Layer 12 of a small transformer language model trained on English Wikipedia (16 layers, counted from 0, width 128). Numbers have three digits each and are written without spaces.
A neuron's activation on a vector x is SiLU(gate . x) times (in . x), where the dot is the dot product.
The model reads these tokens: "-" "8" "\n" "- " "V" "ol" "um" "e " "2" "." "1" ": " "v" "is" "u" "al " "p" "o" "e" "tic" "s" ". "

The vector x that enters this layer's MLP at each token. A number n stands for (n - 500) times 0.0073.
0 "-": 276715374220524476595383581416396609494656550572277352594624519583642323479520609531469568586494257517672347508652109529647375432515415445482423606363469531511426498352443417467402488465481514372476489235505286402545495562264426315451429629574676383551288437512543517613645366529216437425301524487518403606504262465606202471408502252592522440541554869560618541410626449413500427682649
1 "8": 446644456410439497528535494500419602525611422573356371334675558515386632365513648502566623592120267362746406384417204592435622537520586574482519826300472294531347603367331444636394378587427614503224493545636398443676703523463514396560506770758680393603562370411394350564602507455373250301367578591529471231743158248535263468554490181532297550316521526452566584397631513547314476604580
2 "\n": 339706520617586573504360620523533368463448634477301389599456441460529381528670452472603706424529479636605464338318433465567594393874522432367458379589719480397568367420455263474452596554287672495429435553657315550457678625454494501497449454871647734542392347441590562513351554453456252406543434449529560233379310756635146537579564414635482442612327858412604527543708480500574557580405
3 "- ": 470607645530470592537497557358503355546536671557265421442582624551483434541585381637654661609459286602534361379318383475862473434746437396497396517564426498499725537434560203349540722526470555521651466647524302603649671450503491466443486591655605817463357469238563579668286677253361446480447538336345446488454372551530354480445441380529501449477463908298620441570619541439609425440591
4 "V": 526577580484588604540567472493504509464459436566095382575330491623491713561550342723503695402363465586568560252300434468681342563516421403467515473387562362410298554223585378573320477560476453288705568501591401475491703587620487309530438761605716435647640466430829572425525349300233400486449440468572545604517600365683396325503443549621243522382463535414472811500627264296626496437624
5 "ol": 373611546537629351558536473390365527485451562552314442490591439688505651479683368690279593687276691305444713347256330361800358615491608419548385485512518301496456333534444480680702426482684407402527511455349898518488535425412377224479586635601429727625584574613202328621393597716437709324538268434436525560451705570740433558468601252580502483297463477626651587393545624590431627299438
6 "um": 450469563529650591279601383651538507338618508490417430775474397244741513702560310589475584705342538414587577549452285500427400694528474518292487541338666362700807741443461327329616526436645558417636395499596861544627632503299330406518709355661619582560453393693319450717375675474350320524630636681395688269532608350470639486393591845495564679296491615672514522432436298411422332477460
7 "e ": 352339516525652671442317418421501649353482458654334559560279334297359516430748469458471527673381500592477266555529569496658518815539475326426285496386606358660544754503514466453394419565542548353510604612594444605618635459716468486464551612568613556588521383497329276569381411395237338421587570553591486523721349696381363323665494677760553684482541875456532600526681470699755466447411
8 "2": 483468552525403567538494664646460639414629449445326550612568434380578413272741501598581680654142256457441463409263446508705636601622455387469427625508460338550358562357292435458389424602317373483499560615374423412401645641608552425544460930584518443552575245293397295465530505347381044404593642726492416218778319562497176307671452426444535566539606587426404513461452523563423763461536
9 ".": 427373611318521783360772796686502500476485495651301544380595230347590391160537590490446640760295474431585336545155203523613636511590392456240611587284650392585426493298628589544524688454534533389355529549559352389528739414547412609600584566563674426492643337305378453427619453482560457377516537548612471453645562448559378342723468452640463383614555673290539338335685548641410789448664
10 "1": 318589537463297570550551688566433695512472561564191618471611421536557476266471524412509588728154574581575278536299508534663556699694500550439349753567449291413336500445362494602462485421417607507407571496468624407372688406505304184653370610647666379622447244406276421382633374371568140497629528560494474295523341398459193292691397454575342397367565483504509552372633663645435603283686
11 ": ": 210565646308596542310741732645433349464503469686339469503664578563416421510578512576556648536401504708471336465384388721802558533579396421600619556545385446501466386469493251567623415474428422636295383717474230561379612462439427569562404360616607557353371494416559550626523641274423133663482483543395409375538557614393407460602539490629487444576391879411607263395566514381712396450593
12 "v": 574423599442458546517433422450363505451267447605273346637407646505511525520595518618516771500465374842549585188366416391437309540457442407701571461426516370315232444478631413547492406600522442272449582449577325319591744744564462326551494823529575317561447703289745471450608347182334416516603242538555428463456579333590387598347502496699221444356547490536640614413564421319401448516749
13 "is": 438441514556663610519611648718395659445500467750511498665595610605548648278685659717459485795245518456333716615502533428545306530520669421501751499517366022538390191667656387524498501573671513446429709388528460486552686465766581422465357462572485414522396326518267229766441529522461341203352365458317642575113570618528443709425528506676447284502522414462594434454841467543507489425611
14 "u": 630437312460574535429434562432478610444525560542411439640366652372142606628585456434580301555364464574501610431391611442487420558542707509657544240306361340434209503210472332393295354351503562548583633475570622495391634629175275608483387334661797566582472517538253624775736349574389156285642409670314456569496467548736439486320488722533385690305357489498517302483905481533429423523445
15 "al ": 387250550327387521438302603335340583409633572475222649493364507461517457624469594668396601433651604575488412433508266391681535590522626251536387611514475607516419366376551304491308426576370604369530472460558289455518687667491477708505640569612642386545287445412476529574487365128182248512627367621459504682731418459655351592558505540621609424578583823457617391348613422562523410602338
16 "p": 718437440495638399522436504739435430435573314525286222458458451685431587566317667676367845406598493566438368444317264326524394732561419261594489568467466417464391327488678496626409405613493575204530610344505389441694519620664478350470412564492415474559518308422605469432397584401241297411659542648504403768565330392763355534514724423587346381449429547446598353487516393490320270486374
17 "o": 374398412582260463508652517691237394487475477567494603856824633598333548407291617645441493404389249447400576407289330485757615774456551465495576552379283422509305512609501515668506395632531532303331477596373600380810565595699386356504490662466771641708425606360456553764629428221342226430508406543431445463488517408622634527227699567715471540398610422622315578585757372626413336611514
18 "e": 555289538701469653399655518725465658446505552682469486506545533408462599338524545706301554497650686797575410597592441571542535855576500677191546469444679292368286365568331463341635665593459327480533394631553603322568470650484372684377374440522635463532371538563734427730302177796504378404432239651453347350575543401539367487213549529528775616448385533627458286468841388665313570504471
19 "tic": 504422452219738510286483603358475551265478542550433500736544277544226691521557611469642568502398494797532228356398406684349474446630566272361528350379636373614357535360428458449562570414403509482379453394529534279690602527717298480300296261638683705560368482618504429564549503426415218318470529820362427462553530399598195401524651509532596513379388399566310501292873333573351568573585
20 "s": 477355583624569656436416540395515587193592578572179398428629397456699668475686566731506631620445498650537313672355418401670655391626609475621512805429550357582337365468314481398691374514298463536281414536532334423449733532503384531415461325790460566416575481526370265382482583413372295308661627544419446344600437395332138583400472630563535465450602304303494579422628430434394481568471
21 ". ": 457465701441603526544388599429398502394612562730373524408496415446493481500509492561637657605526549578464156592330373449780419673559533259445459740504512454684507597452592268566582399500299563381238376546524328397556663511523418529592564441691588553401443463309470660530321484289144434487603373465441485369645589581387281573593493447610524379568502922212557506467575470427562330524613

Each question shows the input weights of one neuron of the MLP. A number n stands for (n - 500) times 0.00086.

n147 gate: 405494558249704478516503664342532337470500532576632438468491503695459554471426421271452340490649541630344672440578399683535493507344395558458554477585533610694404413646646548478577611416526698381269477497602678363523341597650590541420539349455447597438562452370262331398577497391626466407602497385684474459537348500563451564685620455503600642359450451441360471672388652597548583457522
n147 in: 351329552535571657549477383490430523568543416369559459558433268477471471632571444548503345503493337232537609583589477743610268421296432346555442441316546433484380412459417536535442587558558481537487582416571539402315445484503352481497589799578602559497277401638449619639471286351522657474319406377685669417438415265440614474577490468525288569605344359500577380360581503438422388533468
On which token does it fire most, and how strongly? 20 "s", at about 0.4

n205 gate: 650433653540487418634629628340293382437339713450407454462519635370595503509455598560402487503612600434602626359604416255497497348458640310564573583484494378260775362411683648434372513337773575507545610443437532553474516645529513629618494458407665503457448443439560522608351509519592580611433470723657356472684616552503400573573590503625494442475653594565525455464617513484561538526331
n205 in: 374522360581557716538324668356538532404346662503427552660413455329412509601424448519459563544481603578343403488390503614494390523542570513579409583416494341503497522306531331497475544554560481490606513446506506447539478638705523594642442565273556484636559406326318655440680484554625583437494526294522545516415439565773631484415551371425644497649749503868516443507535484616510356604341
On which token does it fire most, and how strongly? 15 "al ", at about 2.7

n231 gate: 507335503532629682409729536425526477375543461532441671567420856574587653571380357523455397455715500350440487430533421620464464500418358493571487568383563385673420523644445582497539635630419462597490572672590513715407706507474497644626425666350427341528596455550513390284636660561475519506380359704516435417310500540271588323610457600529307415481668313582484416510448455562536455573432
n231 in: 619240484616589398396555506763583641292578494459371515471275442468615652526439378404471644548461503551523551500431376429494596543595474533407481445377461345568510549441704581462523691442237563517451490552385519723638487464503493296667451374422257704597735519491516474349568465648667516420429550516587549472577636401533448628484464641412597620301721507703478565603369586523510535454381
On which token does it fire most, and how strongly? 0 "-", at about 0.56

n192 gate: 487656610371360540516377274500454278510513522370588494394315690519503389553466516366413441569557497355542528537430389437553362340691525522478372500350382670693416355591686377454355575399519485474322551340391623564353444563363370537450595442383429371515506565579416513591641475344446640550503364544607598531572500400516300522462586266472541342343445462497637585355397481449305621609346
n192 in: 387384459432522534373672380240556613710462503400541388441574446390478618544428439378560569556303481547637603314587395484453571519548723440402528519574462574411468636601519595354418659449575500331369449380578424580487309459390618447531420484405503690610526466403702560676538466541581613387378546790415525519333519407539392344541430534617538395586494644442388345419287649634541297435576
On which token does it fire most, and how strongly? 0 "-", at about 1.4

n211 gate: 444433454482524427457447395503678491593497356609596559518672645417427621546601327387326714635611497530674509563741394260393544678696537571377588596476288696546491580488436509530482509423457371256416385611418277512447585506485484564433519610407434466476484552515588558360524582249512643586442433497478565377444485563650562457628497476434559500548368550578442515345412703600626363638497
n211 in: 529516433426663628627628338465444456556298684563462503569435442525506675704370351547519509670401469478490469447658481516291351471436503593532358299534452488669601319512547478300471641443409469350494468725588564623312519538465392729642660435545599672599669531454588475390430647434376583370396566522268417370491427513622599575434529582488430401413696433436469310507576566542662641442446
On which token does it fire most, and how strongly? 10 "1", at about 0.41

n167 gate: 596449543411536497543678427491497442418515691551515366491608570424485437425412285328560491352433467572400467500500611424676596386404548531661464469455352395506612589571722329506454497445470586644466795543470586672357494598645531620600352597427539445657603452547527430548503680633573462509506531722497375631512509559254347536403592536669628475622506765658422509472542617515457611428482
n167 in: 164317531446454515426485601494388546666509246542592562494467803567314424521583607467674586549522569455490473575278422650423412463456586444429558685641578403278481546438506540524666464522473596269606332675665577431519479407503373479622574522577428457613522552340382448463506485528556423301531332503571497623600565538382416457506450460353336447494461494331479518610491524699494570563442
Its three highest activations, in order, are on tokens 11 ": ", 8 "2", 7 "e "

n137 gate: 658396551635457606551415574500367567595527399433730529437460551537554692480409593333792507671510354434462300391541592645446514332623547286470497551579305586449510422578317588424517567662483358469439401668594503703507557595537570320154394683619404585579655310594393460413423656614552431416577503571382507444503510579402486533490497544516595456451566527603467429753400503264706500825551
n137 in: 612530517532539461427510430523608483621684563441493357451552684655572418704441514516619352648643464562630510565567295440649558540403421610500454477400439536520381497391277383565288333653602435582295366520457540587537711600536565749487393551190406580542493474548533401540533372579674583298302521676557630578634500507390450454658660283506560403341477527456267653326595657393590566452480
Its two highest activations, in order, are on tokens 8 "2", 1 "8"

n23 gate: 490594493586348410467441624641602526361526471706520447519510625387465503436610480239552510678477286487503384529427490295559457513431481372285432549551546417549593402576375412397591381406565408369470635406665533373444675543529577684571628517438519513718380564277497685251516542555553525539361392451552431513734451473507510542723543422510448635452318431699851383654532410523559523593607
n23 in: 647430494435544472500358516468428643453571589383474411415443304303459588339449408424462713583555456531553503352441264404382578302497621564570319654597656437494431542457601487425382279446599394536626332446684445519474430610795533611242445565500544558553664582174418510564513487570589698497449708427500510406417416507609516424525571503456551445419472649464399490493360607484554408736394
Its two highest activations, in order, are on tokens 1 "8", 9 "."

n59 gate: 590529565665290481556497526330234468435543393696474663394497464461461490529523483613413516578654414356594374494437586344298517381384558684487487507557533372421480438409400444571679558327558647406431329630597294326321471273668460458503408433362576503326754413472510506497445487656528475422610537412582441411406592390625477603503569403669441474334286464513419480510329535662379667693366
n59 in: 559419483324497477387373282391554408323221503624490595641523572456476530429598507692558517612370440658482460684424248486333493365652615421293470609344621513445318524536513466544561500541473417577383645286361709189451666579571578453425555329466530483325395534464634544591497523412555507595469416340503346430520582517327493453693665561294568579623453493455554714350395540707425288625653
Its three highest activations, in order, are on tokens 20 "s", 9 ".", 18 "e"

n115 gate: 419579297685348546267493487353382497497530414553667519674412406698398533480437588444602460460403474562503474490456598477606599399611616597633523540737591248517391457664523671464643339527431383366537413331715564468378457544639565599560712510430393440536469408449490467530513572589408458732474431457460563526567467537486386358798312625591584326360568355473612586295216520550580707415430
n115 in: 581402507155549373636430427679591339521473523575421338569484397533457503333609470582500625507533571529490458626429527523451679574463497617447592619532433652619514513462363749419236311408615655398517510523238633539594484334543377588576487534573413612516395337503585401487645591461633398411359585404414318658576713540555670480431716533474527247455503467423458675344644617533503650331474
Which token does this neuron like most? 10 "1"

n171 gate: 461430582540375465609382432479529392528666553529521619488549607576349514515638494485447465363447532590588564561455583597415389363628544707453424686514616307592614414432523574425468558441585471400393577450538574523515526589494616578749542437491382588577629610492419374570400761550275605295433685474580379471489571560366577369366669570425506654626575479524500377630456506325415544653418
n171 in: 551394318451634444592560569411649616493303575432446409662559475528325321569525619516434397384627577410633525284465274390491539506682560376648397374414513636589448434460447424599538531450447331542395608582403649454561431354581539540519535577427617601558371519418472478372340481397476695550509441698500415235488494313435738441519725441605522494445488596641357465516575692513522341690484
Which token does this neuron like most? 10 "1"

n1 gate: 402490447487487510378527289480403362572550444604583525467604404575451445542589632480516575454566338487405392623520490266332470416470405556342438609539386416695449464621314586432292650797431394456487367470569434404309641636461558686598617551490690477410716454694344421624562669625651366602585589411391464384497427436384626513425845644629616440471484530741451381564533558457523360487474
n1 in: 546319446220475481554375637631494306268246211428542286692491593519658390412519467541348411468545591456418254290419729529424588500510557468548383442394471425631729590374494481629506443545525400365523552554491394509620481510440424566421693562426572628791445403512469532589497535395537454503516589459468500578524385520460394579456519468575510487621453513526377602660522666458436648683427
Its two highest activations, in order, are on tokens 17 "o", 6 "um"

n163 gate: 571478573535543436438298489599382406436687674461299385687593606301633389403431850442424580464573554672410590575870548427391507655253772559562511566489688446456608533433507507271314514500551514504548426558370537440674370368724504673554379470606272529337474432262324569261475554609684373663529515522540478496357467604549394421605361359344471474340539478700532315676587507390617568459413
n163 in: 605556673468579457460523400473346338389450503598657423678526507536292562470500374533447632510390529709630276595652382573434629375328702560447457503575396392437306460510799580700613503616533500541332453623381386565459447657550469602391497469473715573306500388692162517457328552616624603546457435543520683500417543554620641460470550398513550534591350406632411447538668493705523671432530
Which token does this neuron like most? 18 "e"

n157 gate: 563578637627720503510322480477612526663625386410451556458539484351387375539282403681630558516405641429466490439520513471396483454728204414399380438580566429608520323478510493503480794471516561473619275510701484287593377513455557461591384604392526536586594581601690487396731465627288560621549432425598621487425345537415645555506625675510342484602532593543435484624260378503507571617542
n157 in: 399373433435329491644474516558328275553368430547449613522340423481358698459297396494351490300349409519464651525591568618659363442319475477468392577547545607513444423377456388406385509557579400753597577452415555519471443455452500509354722373497488650519399475546302525525348604386479599366443279834506589619528516415536394440659413718500494426481453458383573564323386371577529620474439
Its two highest activations, in order, are on tokens 4 "V", 1 "8"

n86 gate: 574450380475393431331500449631516509556628320447471570688453465503415497597437386283431443550484590572448484528584445421487241474506506695449607611475712472774370707393666573431392500465516500422564587468531541469439550561169461368415590526372360233509506315558437582500273684506555497525342647548541395469470481636539487465487420368348532292469528452236487421601358566526379544620443
n86 in: 548644516365594519421557440681686538372118613528500436703472471494556478422393532656462381472364515503617272556439554550582339449561447567500547541528583543525422506418431548730308382781669620549541474494628437546416585322422301494506519581395485418332384432491488425403500438688506421610374425424487614593370602474546516506509357450522487611525417347606428576779491338289475609552516
Its three highest activations, in order, are on tokens 15 "al ", 3 "- ", 21 ". "

n50 gate: 470438402529562384461665418595452418722411559309441541562288790428445613506471517506363396454569471574588578404363586376546600384414604576454448556494483516467480605516438490632611468454360487517659580523546395497463477507500191523314523406283519605471715300535587383555529484520415265611523530385668572529440569671415444390249457763468451107474503391387600608392438555530310584393487
n50 in: 454576293332402626503526698349666357590574557450372574626469731424424368721510529617513284503529500462599427663516500494443239497271576606682624548512471472587441369697642599481417437478478403513513371449639455565399465545405375560576532585686519468630422220396396456643452506646524611487608563529433535416475449282493500494671529240575423497472584477487248532549541506442455497621605
On which token does it fire most, and how strongly? 14 "u", at about 1.1

n135 gate: 614583376597616332621407497693430454513650620555357399570518385457393363475380468282515549703469576451449469442327453420534393644531586506457451438364469430668468609521500584357556546593571439423365459481359491545478525534635471558383638668413579497404608763491518623528435381488556446457457510614699497564512674538599441279543503482443758325554491566594427747421282689453429616513342
n135 in: 586639532427555481637402633399478381524615419583510441484780360355645545439500503548423384584487318561577542554546526477749527516743439353435574598687457455386407337622570490637481683494561418604448530280600647550546468507513577603613536543709449455380649497419548300384729513697674349468481359413289497643456660341664431545648500474551568533452373402665587581563606452543630538324387
Its three highest activations, in order, are on tokens 5 "ol", 9 ".", 8 "2"

n96 gate: 400758544559487618414647538331572585375404374478627463419273497428371597487326471544579579418487441503533400587403593468313571709384601564589566608528506428430549665399631733706433494605613615516343558655418484429558730344591562400459526503404478417402519631488550582604525522642300466273639543601440484488406388558444443406613497575293631350550410385500472440493337534426484231584510
n96 in: 510336560243469584535593405423475532606372408566334491553353583446406600588595523406491538620372644331395491397439523643265523635329557574468374490274516697541406417546541497553694597497399534601609638684380474404487573634450306491487401520500394580395474472479613554481424484664397574582310326589605732450677254490322449484317398478537487503671534506458579494702620500587551349549456
Which token does this neuron like most? 1 "8"

n175 gate: 466703506497470456594430344370565524547460455536536604610394452697482459417647392205560650282636586586379530485521540584461571418460386494383479518430393527424512503442556364476470479431560588481488582326527491602445446697524475452425716580364509410506472503338458482509428438413322363620470621464455361379335515402472497473718385503509373661612462600417342557621240476460443262651581
n175 in: 513552371479442536330525518311494708314413528582392509540521692172650370500347654494549472549676436500471512421553516451509415384575552345685463472473413651618494497408467311321448387509460485563375466460310358350406433447567659631405590295618810367515440491518521414488460558540462440454687688503596395379373472418519457524423593561425488624452621397497534463652598552488380448418534
On which token does it fire most, and how strongly? 0 "-", at about 0.61

n41 gate: 510598640475648676292410506506575408454596411494538365494547394434355362478325448491484430516462509494365664694468352347548435542345538426497446519525464578404444538743708433657258576583608550441510142602589388472519440439620322380484494621289372567599490469414399402465573553516756463621405569392423663569375545393553407478620474525628442484544435552610308608392677531416656456552462
n41 in: 654444428442621536381616355474474340723623467322355462474574454471298451412661604344513343647368442455588617539487264461582275603500533590625513606526757578450746602490662520439523383454686574598503390635431358679570520705464415331644410544401400642490635377538377536569719646565641522657385422559566638690383510493401414520510377585529378613416481580490347654514369445513582500564559
Its two highest activations, in order, are on tokens 18 "e", 20 "s"

n221 gate: 500375515460379422482356477588543413701532500503491447529586618317538446546465390367572607343424468517419578529533468561526655352701483606538471263494187540576371696525278541405515633284485586461586594587601350404328572462500352327465550602567392468384593437542474474436424612578433514372474431445368512511466673408434521474422491332489606474657454438568425509500399425639462546354456
n221 in: 425509417354500519334641665548531658616420392359628414569650538535658494421652520327459566430407450641595579444506529583402708455497437510586491459677336325545595541432321500519535390341604556484683455348623669395341778420544582346535567572356516490463533566503513557288367381377564423278408349411500596615451500276460558598358481409301343555425600442662582497399446444671497569503510
On which token does it fire most, and how strongly? 21 ". ", at about 0.72

n215 gate: 417591556630392445299366553521759619284596412632620436570448599661413507559419338483556413444412365476261580655686735507409522561550388794574193539445500562811464415446517638441409396528465589500422372711416330538299483472483525420507496525465761197394547559419573584315619451563295626388542380591415539486439412726529539552308574437534408401538476354664448479511580406344521312543440
n215 in: 459569390529348484540590370460651523403584520457507618559412316411573579507560558711398427374674353474349345418490328610583432355355553547324536453347611624610517480516727403428503490427387627428392271527606373422707345540368514345507315623637487437558626507490516192411347507364408597606367548696710280578433547439383580757387510517454657359617415517581566573479487510379523704551427
Which token does this neuron like most? 10 "1"